Layer 11 of a small transformer language model trained on English Wikipedia (14 layers, counted from 0, width 64).
Take only the direct path to the model's output, skipping the later layers: a vector added to the residual stream pushes a token's score in proportion to its dot product with that token's output vector.

Output vectors of the tokens that the questions are about. A number n stands for n times 0.0058.
"ony": 46 95 104 21 90 172 -126 42 134 -166 -57 203 81 -167 32 56 -79 -158 20 64 -149 -159 20 -195 264 168 34 131 98 -101 39 41 41 111 21 -133 -21 223 177 148 -115 164 -39 -58 -90 -120 -143 -13 -68 73 159 -174 -125 -110 0 -79 21 -73 84 -17 -10 -85 -141 -14
"′": 119 -74 26 58 -23 40 -76 -56 39 186 12 182 9 62 -168 -85 82 -87 19 17 -220 -50 -93 -83 88 279 58 290 109 55 -161 -34 -56 227 -92 18 -129 120 101 113 -41 68 -52 31 -54 -72 -146 -37 69 -140 211 -130 -70 -7 -186 -224 125 22 -48 160 -209 12 -69 -39
"n": -35 134 81 -165 -59 223 -106 -30 -93 -72 -152 -119 -56 -14 15 17 -86 -60 -89 40 -16 -8 -62 26 38 -18 119 180 74 51 26 105 90 -7 62 -125 88 60 60 -132 6 51 37 -46 -71 21 -116 -6 140 -3 67 63 -48 -19 53 -23 20 -137 -32 -4 78 -14 98 22
"any": 5 54 258 43 16 56 47 -46 25 173 -25 114 133 -35 15 0 8 -93 -98 10 -134 -114 -4 -52 73 225 44 114 -50 161 -65 -60 -32 54 -129 -67 -80 168 194 172 -93 33 98 15 -112 41 87 -12 0 93 206 -22 42 -101 -5 -9 56 -114 118 34 -32 -95 -124 -34
"ablished": 227 139 176 -115 74 239 100 -22 70 -19 60 103 92 147 -291 199 -72 -169 -31 102 26 -268 216 -138 193 348 344 138 -34 124 -100 -67 -55 94 -143 -46 -32 261 129 302 -54 306 -138 -55 -38 -95 -145 -34 -83 -169 265 45 15 -128 -183 -260 77 -257 -34 -46 -103 -262 -6 -96
"omin": -11 -25 -35 -72 133 -94 -37 -156 120 -12 20 34 50 -6 -110 20 112 -201 40 47 -223 34 177 -20 163 24 -86 63 11 115 -63 61 -35 208 49 -103 -23 153 18 31 0 172 -79 71 -169 -32 -5 -34 -85 25 209 48 38 -58 -5 55 123 -205 7 -24 -141 -165 -140 -132
"ural": 63 75 82 -83 100 -65 183 86 99 21 34 -102 -57 -18 -107 14 26 -225 -155 110 -43 -91 13 -287 97 228 31 -58 -93 -111 54 -152 -69 143 -53 -143 -21 284 215 162 20 222 -99 -124 133 -203 -26 -30 -93 -79 151 -132 -11 43 -122 -55 25 -144 125 0 -163 -40 -126 -59
" age": 52 -52 16 23 128 112 -43 -85 36 159 -21 9 -77 -103 74 102 14 -191 -96 -54 -94 -170 104 -105 115 77 -13 15 153 -34 -123 -66 155 9 -146 -148 -206 227 -11 49 33 126 -51 105 -55 -44 34 -73 77 -94 58 48 -86 -70 -266 -70 27 -16 145 -28 37 9 -248 -69
"wards": 93 -158 -11 -110 29 125 172 -213 7 102 -160 107 -158 144 -119 221 46 122 -7 0 -161 -3 -134 -6 32 64 194 225 67 182 -39 73 -19 138 54 -98 77 77 34 112 68 -10 -83 -72 -83 -8 -3 -44 18 -40 116 -2 8 -150 -37 -132 84 -142 -54 -29 6 21 -27 -143
"ize": 144 73 34 -119 121 52 -95 -7 84 -103 -126 79 29 -46 -79 190 84 83 -116 -42 8 -27 11 -10 22 176 19 64 194 95 0 -93 232 124 -127 -215 -120 329 73 182 -80 88 180 -245 -29 -205 -186 -21 -167 -70 85 -96 94 -27 -117 -129 106 -211 6 -36 -141 63 -131 -73
"ograph": 146 128 171 -61 64 21 17 9 161 70 -14 48 3 -17 20 35 -48 -64 -4 11 -205 -21 81 -212 121 50 79 44 81 83 -78 -26 -104 -5 20 -164 31 326 24 194 -30 218 46 -95 -131 -36 -12 -28 -28 28 173 -249 -117 -33 -131 34 99 -271 5 -30 -95 -143 -208 -211
"amp": 196 56 -63 87 169 77 -104 -33 -102 122 -75 149 -54 29 -5 -40 -17 -66 28 112 -24 20 20 -132 129 33 148 27 67 109 -64 -13 -2 149 -5 -54 -94 131 63 38 0 -47 -81 -130 161 -107 -57 -23 -3 -133 112 -146 65 -54 9 -28 5 -200 81 -14 -78 36 -173 -64
" place": 81 102 72 -129 182 88 122 -142 -26 -75 -65 164 8 -138 -154 184 141 63 -111 -85 -95 -166 40 -120 185 97 120 79 38 63 -31 0 -10 17 -133 -43 -64 216 112 118 -54 -22 -117 -8 46 -111 -107 -32 11 -159 57 -101 -67 16 -196 -15 47 -91 -91 -60 55 -67 84 -111
"lish": -30 112 246 -101 103 25 -34 8 352 254 181 17 254 -85 -174 231 16 -92 -41 103 -330 -87 -13 -108 74 60 54 276 45 142 28 0 35 440 -171 -65 -55 36 276 232 116 -28 28 -149 -61 -239 -124 -30 -51 -203 251 109 -208 -65 -37 -216 -80 -125 -109 147 -260 -51 -139 -173
"board": 211 93 28 27 119 156 -11 -132 78 43 -41 87 206 63 -33 92 -43 -95 0 70 44 -251 -101 -114 143 77 154 113 145 -91 -104 63 141 163 -90 -72 -103 160 104 170 -18 -168 -189 0 -257 -178 126 4 10 -177 200 -73 15 -171 -345 86 70 0 -96 -78 90 -102 -142 -138
"ional": 129 9 133 -267 8 47 -74 77 196 3 98 106 102 96 -38 156 65 -250 -155 84 -182 -88 -79 -148 -24 274 138 107 -106 -145 -46 8 151 40 14 121 -53 207 6 121 -63 141 9 -35 93 -210 -166 -18 35 -96 288 -70 3 19 -209 103 -93 -140 116 -20 6 -106 -4 -104
"ether": -46 -133 102 -126 -60 30 -124 -255 172 73 283 -43 144 -162 -194 66 175 -116 -138 -31 0 -218 97 -39 236 -62 271 135 234 -26 0 -10 -145 225 0 -99 -56 279 40 22 -91 8 -86 -148 40 -250 135 -13 -131 -80 233 -162 13 -45 -40 -59 201 -232 53 177 42 -61 -100 20
"ces": 9 -109 90 -56 174 45 -5 -131 60 183 -105 -53 -15 247 10 153 36 56 -59 -3 -83 -227 7 128 -126 -26 50 156 140 -10 -27 29 155 137 68 -172 73 216 32 -10 -38 81 123 11 -47 8 -90 -15 -196 -23 165 96 3 -36 -333 -118 109 -288 -66 3 54 98 -136 -105
"ordinates": 103 -61 162 70 -4 104 -34 46 85 57 -7 182 3 98 -149 141 148 -23 13 92 -87 -93 226 -14 15 176 230 255 24 41 -8 -138 109 197 -296 -141 -55 258 132 278 0 -12 -132 -117 -10 -9 -66 -76 -103 -32 167 -79 -121 58 -236 -133 199 -269 6 141 -63 -57 23 -11
"osed": 118 20 117 63 54 106 28 -120 -4 -129 153 46 132 147 -89 36 123 -172 -130 -20 -221 -4 163 -104 14 182 100 84 121 0 -56 -81 -126 49 27 -190 9 246 183 43 82 35 21 -120 -165 -57 -28 -43 -128 -43 167 20 126 -187 -61 -14 86 -103 5 -40 -204 13 -83 -196
"though": 98 -38 93 -97 194 89 -53 94 44 201 -84 97 209 24 -174 185 -75 -291 -72 78 37 -160 11 -132 106 4 216 209 3 -23 -265 164 -161 227 -122 -230 -216 188 107 -12 -6 0 68 -110 -168 -152 79 -49 -154 -94 154 -17 3 -86 -43 -139 131 -172 3 -37 48 21 23 69
"amil": 129 0 27 -39 54 41 -2 42 45 32 -28 77 98 -141 -126 107 73 45 -90 89 -190 -113 -127 -43 126 175 136 0 113 115 -201 -56 -5 241 -117 -46 -119 135 146 95 45 155 -190 -38 37 -50 -108 -34 -6 -9 142 36 -134 28 -21 -50 224 -211 -13 -24 -127 -27 -181 -22
"als": -34 75 -100 -61 97 185 127 31 15 0 17 61 10 -91 -125 -15 65 -111 -56 -69 -191 -121 -118 63 20 0 45 -5 123 134 -9 -20 72 160 -123 15 152 260 7 15 -55 -31 5 -42 -77 40 -61 -12 23 42 100 -31 84 124 -54 0 73 -167 137 83 -122 -41 -139 -146
"irst": 79 -85 206 -58 155 132 -23 -23 -13 47 76 84 -25 -108 -142 196 34 -63 -285 84 -282 -47 -21 -104 44 -41 27 298 -48 122 -13 5 84 199 0 -34 16 182 221 53 36 193 -41 3 -17 -97 -3 -23 -18 -109 207 -56 -40 -45 31 -42 109 -222 -5 -52 -52 -140 19 -82
"to": 0 -38 187 70 157 38 89 73 47 75 -194 100 97 18 -22 169 -17 -118 0 -26 -66 -108 -28 -105 32 150 -24 171 -189 -77 49 178 -53 32 -41 -197 30 114 48 -70 -154 39 19 -29 -68 38 43 -4 -53 0 199 151 170 -17 -166 -10 69 -212 -61 -21 172 -198 -58 -49
"ceeded": 170 -123 99 -233 33 -23 -27 27 155 25 -100 -71 167 151 -203 209 127 -133 -93 -48 -131 -70 267 35 154 91 18 304 97 45 -68 154 -42 280 -98 -23 -188 214 22 44 68 -118 -172 103 30 -69 -199 -38 -89 -69 280 -92 53 -27 -472 -289 83 -130 59 -24 80 62 -227 -225
" MPC": 110 57 183 -134 132 69 -96 -16 63 167 36 12 64 96 -287 206 83 -173 -132 39 -69 -187 -22 -175 72 84 32 275 133 26 -206 20 88 218 -141 -169 -137 201 206 111 -110 176 -113 -123 -180 -130 -38 -59 -82 -140 139 -166 3 -211 -363 -173 157 -225 -137 52 -220 -129 -149 -171
"ings": 44 73 0 -95 123 111 63 -63 -32 112 143 275 24 70 33 -79 -40 -12 -57 112 78 -180 -115 -56 -27 -30 93 5 78 53 -203 21 120 47 61 -94 94 225 42 170 -37 134 124 -57 8 4 -103 -1 89 -124 205 -60 45 42 -73 55 165 -101 -26 -145 -52 111 -58 43
"iving": 163 -3 -26 26 221 101 -68 -40 118 113 63 -18 -28 -18 -132 41 -6 -203 -110 54 -218 -140 2 -140 56 80 133 5 111 129 -147 7 -26 168 91 -3 -92 257 44 45 48 69 88 -143 -129 -102 31 -29 -52 -145 256 82 20 147 -75 -16 115 0 -110 -30 -8 -11 -191 167
"ision": 187 93 81 -186 -16 80 -189 3 -23 -28 12 111 -101 164 -39 169 -95 -244 -142 -21 -77 34 44 -110 21 -67 99 52 3 30 -112 19 -33 243 21 38 -175 239 125 93 -145 101 -34 -188 -85 -155 -19 -28 -253 -191 161 -55 -93 -146 -103 7 224 -161 14 -61 -23 82 -86 -65

Each question shows what one neuron of this layer's MLP adds at an activation of 1. A number n stands for n times 0.0012.

n113: 189 58 55 -120 -48 -72 -86 59 -208 -50 29 68 141 16 133 27 -102 87 99 -45 44 73 -124 35 103 -92 29 -175 -207 102 5 171 -23 162 34 65 -19 123 110 79 37 7 155 56 61 83 106 65 -111 -66 166 -96 -58 -21 80 -58 191 -27 -30 -74 42 46 -42 127
Pushed up most: "ision"

n84: -44 -125 -140 90 -50 27 -65 25 -125 -42 -19 -124 100 -84 -84 -48 54 -110 -3 -10 -194 126 -95 -5 -78 108 78 51 58 -62 -31 6 -15 32 -30 24 9 21 -230 20 -62 -3 76 50 -32 -73 -61 200 168 -162 25 -71 46 71 140 38 15 269 15 48 122 33 70 16
Pushed up most: "′"

n16: -33 -154 -123 6 18 19 83 -17 -48 -83 155 -38 -161 -66 10 -23 -54 -18 -135 72 139 31 -8 -151 30 216 70 51 -187 91 -157 27 62 -36 -33 54 -19 35 -117 62 -153 339 -42 20 36 7 -170 -106 102 -53 -24 61 -21 25 90 18 -32 68 166 -10 -122 -41 -82 -114
Pushed up most: "ablished"

n106: 3 -63 39 -27 98 -88 3 -78 -46 -204 42 151 5 -102 106 40 21 -169 -15 66 -34 48 -63 29 -41 -145 -1 -69 -102 -25 17 -269 -350 113 54 -40 67 -34 38 167 -19 -5 -141 98 24 26 -20 146 -32 -20 47 -18 159 -206 128 145 -13 85 89 85 -54 71 -54 -33
Which of these tokens does it push down most? "ces"

n37: -129 -163 63 -21 -23 -11 16 -175 77 105 104 -133 71 97 -90 -50 -62 -113 -87 67 -26 5 30 10 -73 -203 -39 -164 -27 -24 -159 27 -2 4 -65 -155 42 -21 10 -67 -82 -9 -98 -14 98 -58 5 72 230 -229 -351 -166 -28 4 -254 0 -127 81 -72 -119 -30 -121 74 148
Which two tokens does it push up most, strongest first? " MPC", " age"

n70: -121 -66 -29 2 49 -85 -7 -32 103 -41 -13 128 105 -101 -33 -43 60 -28 196 -96 -100 45 -261 -3 -18 -30 117 -57 91 0 -13 -32 74 17 -37 113 -202 -24 -79 -95 178 -232 4 -47 -26 7 77 259 134 -118 32 -40 95 127 -45 135 -1 -13 38 90 -26 13 89 -1
Which of these tokens does it push down most? "ablished"

n74: 44 -241 130 -58 7 -48 48 -64 -38 88 77 -75 146 -30 43 -99 14 153 87 30 -47 37 43 112 -14 18 -15 -114 -154 88 -92 92 18 46 96 -104 -58 -134 125 95 99 20 151 -23 64 125 81 -443 -145 15 -9 -58 -124 -11 162 31 -84 79 22 -25 -87 78 -21 -79
Which two tokens does it push up most, strongest first? "lish", "any"

n105: 131 56 -238 -45 15 29 68 -44 -94 49 5 -141 9 89 -120 97 -64 80 -127 -56 108 104 -8 73 87 -10 -66 38 110 34 -2 31 52 50 -13 8 -92 -20 38 -61 -138 -122 36 116 -35 -143 -116 180 20 -77 -90 27 50 -117 -170 135 -27 80 -86 -143 -43 -57 81 -66
Which two tokens does it push up most, strongest first? "board", "ceeded"

n51: -131 -180 94 41 -208 -55 66 86 0 53 220 -14 -80 -112 -114 129 34 -24 29 -162 -178 -40 0 -116 65 -149 78 57 55 -64 -36 -157 -78 114 -116 124 194 -62 -23 63 3 -40 -78 -69 -71 31 95 -202 42 -26 30 83 26 76 5 -39 -114 -41 -92 204 24 180 -161 89
Which of these tokens does it push down most? "ize"

n49: 21 113 111 35 -53 -54 -86 -37 -51 197 113 -112 -107 -8 -74 -82 1 57 92 -192 76 92 -198 -88 7 23 44 38 -59 193 102 -64 -25 -25 -2 34 104 125 129 -188 -101 62 14 -15 70 -27 -84 95 -101 -173 -28 -137 105 58 87 12 237 -148 -141 64 98 62 -13 -1
Which two tokens does it push up most, strongest first? "ether", "ision"

n126: 88 -2 -137 -3 174 131 -44 -143 66 127 86 -91 -78 -58 -157 4 -136 47 -35 22 -69 73 22 -56 -105 -136 72 -99 -147 -90 50 37 4 102 -59 -183 -60 -158 -157 -10 -24 5 -27 -45 218 -83 134 11 59 29 41 -60 51 -99 -101 127 -36 -99 -45 22 5 -74 -56 -157
Pushed up most: "amp"

n6: 104 74 -100 54 59 36 -128 84 37 -15 22 -79 170 100 -98 -89 24 -52 141 -166 19 94 -25 16 1 37 45 85 -68 119 -129 -131 79 126 -38 -96 107 -32 -21 67 49 60 -33 114 -1 -173 -76 -41 166 28 -49 -173 116 46 50 -64 -213 172 -163 68 -138 -60 163 20
Which two tokens does it push up most, strongest first? "′", "lish"

n27: 30 183 -21 5 -77 -67 107 -69 -78 83 68 -47 25 -86 -14 -22 -87 86 -158 -17 244 -144 52 -55 92 -5 -23 -66 191 -14 -164 65 -113 -3 -44 -70 114 54 -4 191 37 66 -232 38 -49 -33 156 -144 -84 79 -157 19 -130 -41 -127 73 -8 -83 -76 11 50 -95 23 73
Which of these tokens does it push down most? "ional"

n112: 23 97 -65 -100 11 173 -50 57 -11 -109 -11 154 -26 -126 -42 -78 106 67 -134 193 -24 71 53 69 18 -76 137 36 117 -118 -14 -12 133 25 70 -266 13 -279 -23 36 -4 -57 76 -93 57 -95 -50 -38 -26 3 -176 -21 20 -6 164 102 5 -92 -38 106 190 -2 -5 120
Which of these tokens does it push down most? "ceeded"

n123: -126 -90 -68 36 -4 -18 -98 -104 3 -117 24 -61 -111 -69 38 -6 17 -189 96 -18 -47 -28 -78 175 -57 119 70 -11 3 -97 80 -15 26 226 -11 5 50 -114 183 105 161 -148 4 -100 -84 -19 37 -137 -49 -79 27 153 -152 31 -33 66 66 -64 -35 -86 175 -105 -121 139
Which of these tokens does it push down most? "ograph"

n57: -9 -22 -14 -21 -28 20 -164 28 -98 5 -36 -202 -83 -95 -121 129 10 1 55 -93 0 129 39 50 32 -29 9 -145 20 52 69 25 53 -81 -138 -78 -134 54 -24 74 30 -39 71 223 -88 66 42 105 29 -38 82 -19 47 -130 169 -55 -74 107 -109 85 -40 -118 -174 54
Which of these tokens does it push down most? "ings"

n2: -140 -180 33 -21 54 137 -77 -158 25 -83 -30 28 -17 184 53 -106 -146 58 25 -63 60 -133 58 33 119 79 32 5 40 -28 -24 28 99 30 -13 -68 69 -78 5 -81 -23 -26 43 6 9 23 16 215 59 52 238 -17 -79 5 -123 -161 -12 -143 110 65 110 201 32 -157
Which two tokens does it push up most, strongest first? "ces", "ceeded"

n54: 186 120 1 18 87 57 85 40 61 92 126 -55 -56 100 76 57 25 -58 272 77 -47 185 40 -24 123 56 19 37 -108 51 74 -118 -42 30 58 183 14 8 61 211 101 52 8 -171 8 133 -41 232 172 -76 17 -14 -89 67 -98 92 -122 121 -32 10 23 61 -25 -15
Pushed up most: "lish"

n60: 137 59 80 104 48 203 -141 110 -187 143 48 58 66 227 51 -78 -43 48 125 40 5 112 93 36 -1 -85 163 33 1 71 -212 43 31 6 -55 85 -19 -187 -7 100 112 50 -120 28 258 31 10 54 -44 -48 -146 -34 5 8 55 75 31 64 -36 -27 146 -4 -78 -45
Pushed up most: "amp"

n21: -31 -61 -9 -28 117 -30 29 151 19 25 -76 148 18 -87 29 -76 76 41 -31 110 -6 15 152 84 13 102 86 29 -20 64 -180 -3 -178 3 84 103 -112 58 66 -65 98 50 114 242 -34 -72 -105 -121 -6 146 204 35 45 -157 183 -57 -123 -3 41 120 33 103 -18 -74
Which of these tokens does it push down most? "board"

n124: -14 42 21 45 88 90 56 62 -93 -40 -54 157 -18 57 44 146 -93 -54 12 -21 135 -67 -79 -26 -77 44 -54 -73 -81 -28 -3 -245 129 133 227 -189 -86 30 77 215 -45 83 61 1 -84 113 -89 38 6 -62 -204 20 -62 41 -195 -155 22 -62 31 -148 -53 1 -9 -33
Which of these tokens does it push down most? "ether"

n31: -59 -17 131 -10 -105 -218 26 -96 -11 60 73 -152 67 4 -7 123 13 136 118 -102 -24 84 5 8 17 3 -94 119 71 -101 -30 -69 93 -269 -91 -28 135 14 59 57 13 39 176 178 22 -99 24 54 115 -6 -51 22 -58 -74 58 27 222 -27 -122 -44 -5 168 -43 134
Pushed up most: "ces"

n39: 110 6 41 -168 140 -122 93 -40 67 -11 -128 -113 -74 -100 61 11 41 87 14 -209 -116 -63 -22 -13 -118 5 115 -16 -28 83 15 -78 9 95 -111 91 -61 -9 -70 -75 -73 11 -50 124 58 -154 85 -71 172 100 -263 132 -53 50 -107 267 -58 194 56 75 151 70 -88 195
Which two tokens does it push up most, strongest first? " age", " place"

n101: -95 44 37 47 -92 -29 -148 -64 -191 38 56 114 28 -62 113 -58 -78 -30 -52 5 94 -40 64 -23 60 -119 -149 -17 139 -80 -232 79 51 53 -117 -6 52 67 -38 251 49 -38 46 78 -73 110 106 150 23 -20 45 -100 202 61 -14 32 59 -59 -118 146 73 -34 46 54
Pushed up most: "ings"

n87: 27 49 10 93 108 41 37 -38 -32 -43 101 122 -152 101 -13 48 62 -217 -30 87 90 -154 -43 46 -214 188 127 -14 89 -42 -17 47 -24 25 141 -35 -84 -86 59 56 94 -119 41 -117 70 -117 35 110 52 -35 32 -65 -34 129 48 -46 -18 215 -78 85 101 -46 -220 173
Which of these tokens does it push down most? "omin"

n28: -95 -88 -105 -80 80 56 75 -35 -33 107 -39 182 -15 21 90 67 12 156 -88 -118 -170 102 6 -130 62 31 72 -4 37 86 9 -68 -151 -196 -21 158 -118 -80 -76 -7 -54 36 -160 43 19 29 9 -147 -10 17 25 42 -118 148 -34 36 -28 72 -29 94 82 139 -54 221
Which of these tokens does it push down most? " MPC"

n19: -131 41 -77 -147 -124 -93 75 -34 -14 -142 -66 -59 82 -157 -17 53 7 -116 78 37 10 -32 45 8 -4 -90 190 -32 -261 -151 131 -36 -8 40 -29 38 62 5 -149 -55 -189 -36 60 -64 119 -94 53 -76 -99 90 153 -162 64 48 209 -105 143 -20 42 32 8 -91 20 -118
Pushed up most: "ether"

n94: -131 135 29 -22 55 9 76 49 122 68 -98 -123 -42 -93 -140 160 90 -14 -52 174 -152 -183 132 -44 32 32 -120 -68 -13 6 55 -10 -134 66 -56 153 -36 163 -106 61 52 27 122 10 106 52 -96 -62 7 80 27 -149 84 127 -31 137 -151 -78 60 -102 -130 -103 -114 -119
Pushed up most: "ural"

n127: -60 -145 -276 61 19 13 -57 -172 118 43 75 -33 -27 -41 13 45 113 -186 -117 5 150 -79 15 96 11 2 153 -113 -36 42 41 -47 76 -137 79 -99 -43 -29 75 62 6 49 -116 46 -90 -160 -84 197 179 52 -185 -122 -143 54 93 -28 -91 -85 -61 -101 -48 27 21 -88
Which of these tokens does it push down most? "to"

n35: -68 67 -92 120 -72 -35 53 -218 -107 -12 56 42 60 47 -97 -92 41 -129 -51 -10 -31 39 -103 25 176 98 18 120 -125 -37 -27 -151 199 -8 -102 68 17 30 -68 -35 103 -27 -71 65 88 -116 124 -276 24 -29 -97 -115 45 94 -260 -184 -14 -24 15 1 -43 42 -77 -66
Pushed up most: "′"

n114: 4 40 -80 46 187 -113 -130 -32 56 63 -91 -127 -74 38 33 -74 21 112 -56 171 87 104 -21 156 -40 -35 -50 85 6 -100 -149 -2 164 -56 23 -80 23 84 34 -76 -91 64 60 -75 105 57 -133 -31 99 25 -31 52 76 -190 -190 354 -65 37 110 -109 -3 -34 -165 -211
Pushed up most: "ces"

n116: -56 -59 75 -58 -89 72 52 -52 68 -23 98 -93 -38 30 -237 52 -15 -4 182 44 5 -98 -138 -88 30 17 144 -1 97 41 275 91 -57 1 -44 153 -90 -17 148 259 26 38 -94 -63 32 -63 44 51 -85 8 15 89 24 40 -95 -38 -11 -156 130 -11 -98 61 92 -31
Which two tokens does it push up most, strongest first? "ablished", "lish"

n121: 56 -88 -10 57 7 -33 -67 -55 -30 155 15 31 -47 -104 -133 -90 111 245 -102 -17 139 -52 -84 124 18 -119 -16 47 -7 -20 -152 -191 -37 -102 118 22 98 7 5 119 76 -46 -36 31 25 -185 1 135 169 -66 97 -63 -35 -24 -99 95 112 39 -171 -231 -85 -19 -67 9
Pushed up most: "ings"

n76: -74 107 -110 56 23 -74 -123 -32 -166 51 94 -92 67 -80 16 129 37 67 -43 -104 -2 187 -80 38 -260 32 35 -48 83 11 -75 -46 -184 -55 -145 87 -167 -46 98 -29 25 80 -31 -134 33 -24 -110 -38 17 101 37 181 9 40 122 -30 136 75 -68 8 -115 141 -48 -65
Pushed up most: "amil"

n86: -100 -106 29 55 26 166 126 16 -76 -118 16 195 25 154 11 -1 -130 -208 95 24 -99 -67 55 22 -108 78 -6 108 55 155 61 112 2 -110 101 123 91 53 -35 -24 25 91 70 -146 -140 -65 -347 118 -23 0 190 55 -76 133 -91 -228 -31 134 -89 -84 -82 -40 56 -198
Pushed up most: "ablished"

n83: 242 37 137 92 142 30 -123 69 207 94 57 -100 -8 48 27 -170 -42 -190 99 -36 -103 -6 1 44 -79 -85 -87 111 162 18 69 -84 18 -100 98 132 -53 -59 -94 20 196 -129 52 70 -18 25 99 -33 -33 73 150 -49 -114 -99 80 83 51 12 -47 25 68 116 -25 25
Pushed up most: "iving"

n111: 47 8 -50 33 -21 114 -82 62 32 61 -20 -77 -133 -61 86 187 -13 8 27 -159 73 207 62 65 -58 148 -15 -57 22 87 220 215 88 34 100 -60 52 -33 178 28 -46 -51 -15 -33 56 21 -65 238 47 46 -5 51 -57 -17 50 66 88 28 31 -190 -27 -15 -18 209
Pushed up most: "n"

n29: -4 47 52 -75 2 4 130 154 13 -49 -289 62 -60 -92 -10 -132 -70 87 -51 26 42 -69 78 88 6 -12 -28 26 -178 -148 -45 -19 -24 16 91 -29 -117 69 25 -60 -109 -44 11 -41 -67 135 32 345 -66 65 149 123 -8 -80 76 105 -14 -135 25 -49 83 55 24 244
Pushed up most: "to"

n63: -53 39 10 -64 24 -57 18 -99 167 -93 175 -10 -72 -114 -129 -30 16 17 -44 186 64 -93 -12 80 93 28 9 14 -108 -28 -255 -21 20 -91 -77 -77 75 -20 -49 14 -60 57 99 6 80 -114 163 67 29 -67 -55 18 131 -210 82 7 7 102 30 -144 -102 94 -124 -22
Which of these tokens does it push down most? "ordinates"

n11: 145 18 -13 47 -40 86 107 -43 0 77 6 -88 76 -59 258 237 -35 59 107 -47 -115 -33 84 35 -47 86 -184 -140 91 75 -149 -83 -174 -120 3 -77 -14 47 -155 -91 -26 111 -5 114 89 -42 199 -66 9 -2 -107 141 -6 -123 18 25 -8 -227 -7 136 -104 -116 3 104
Pushed up most: " age"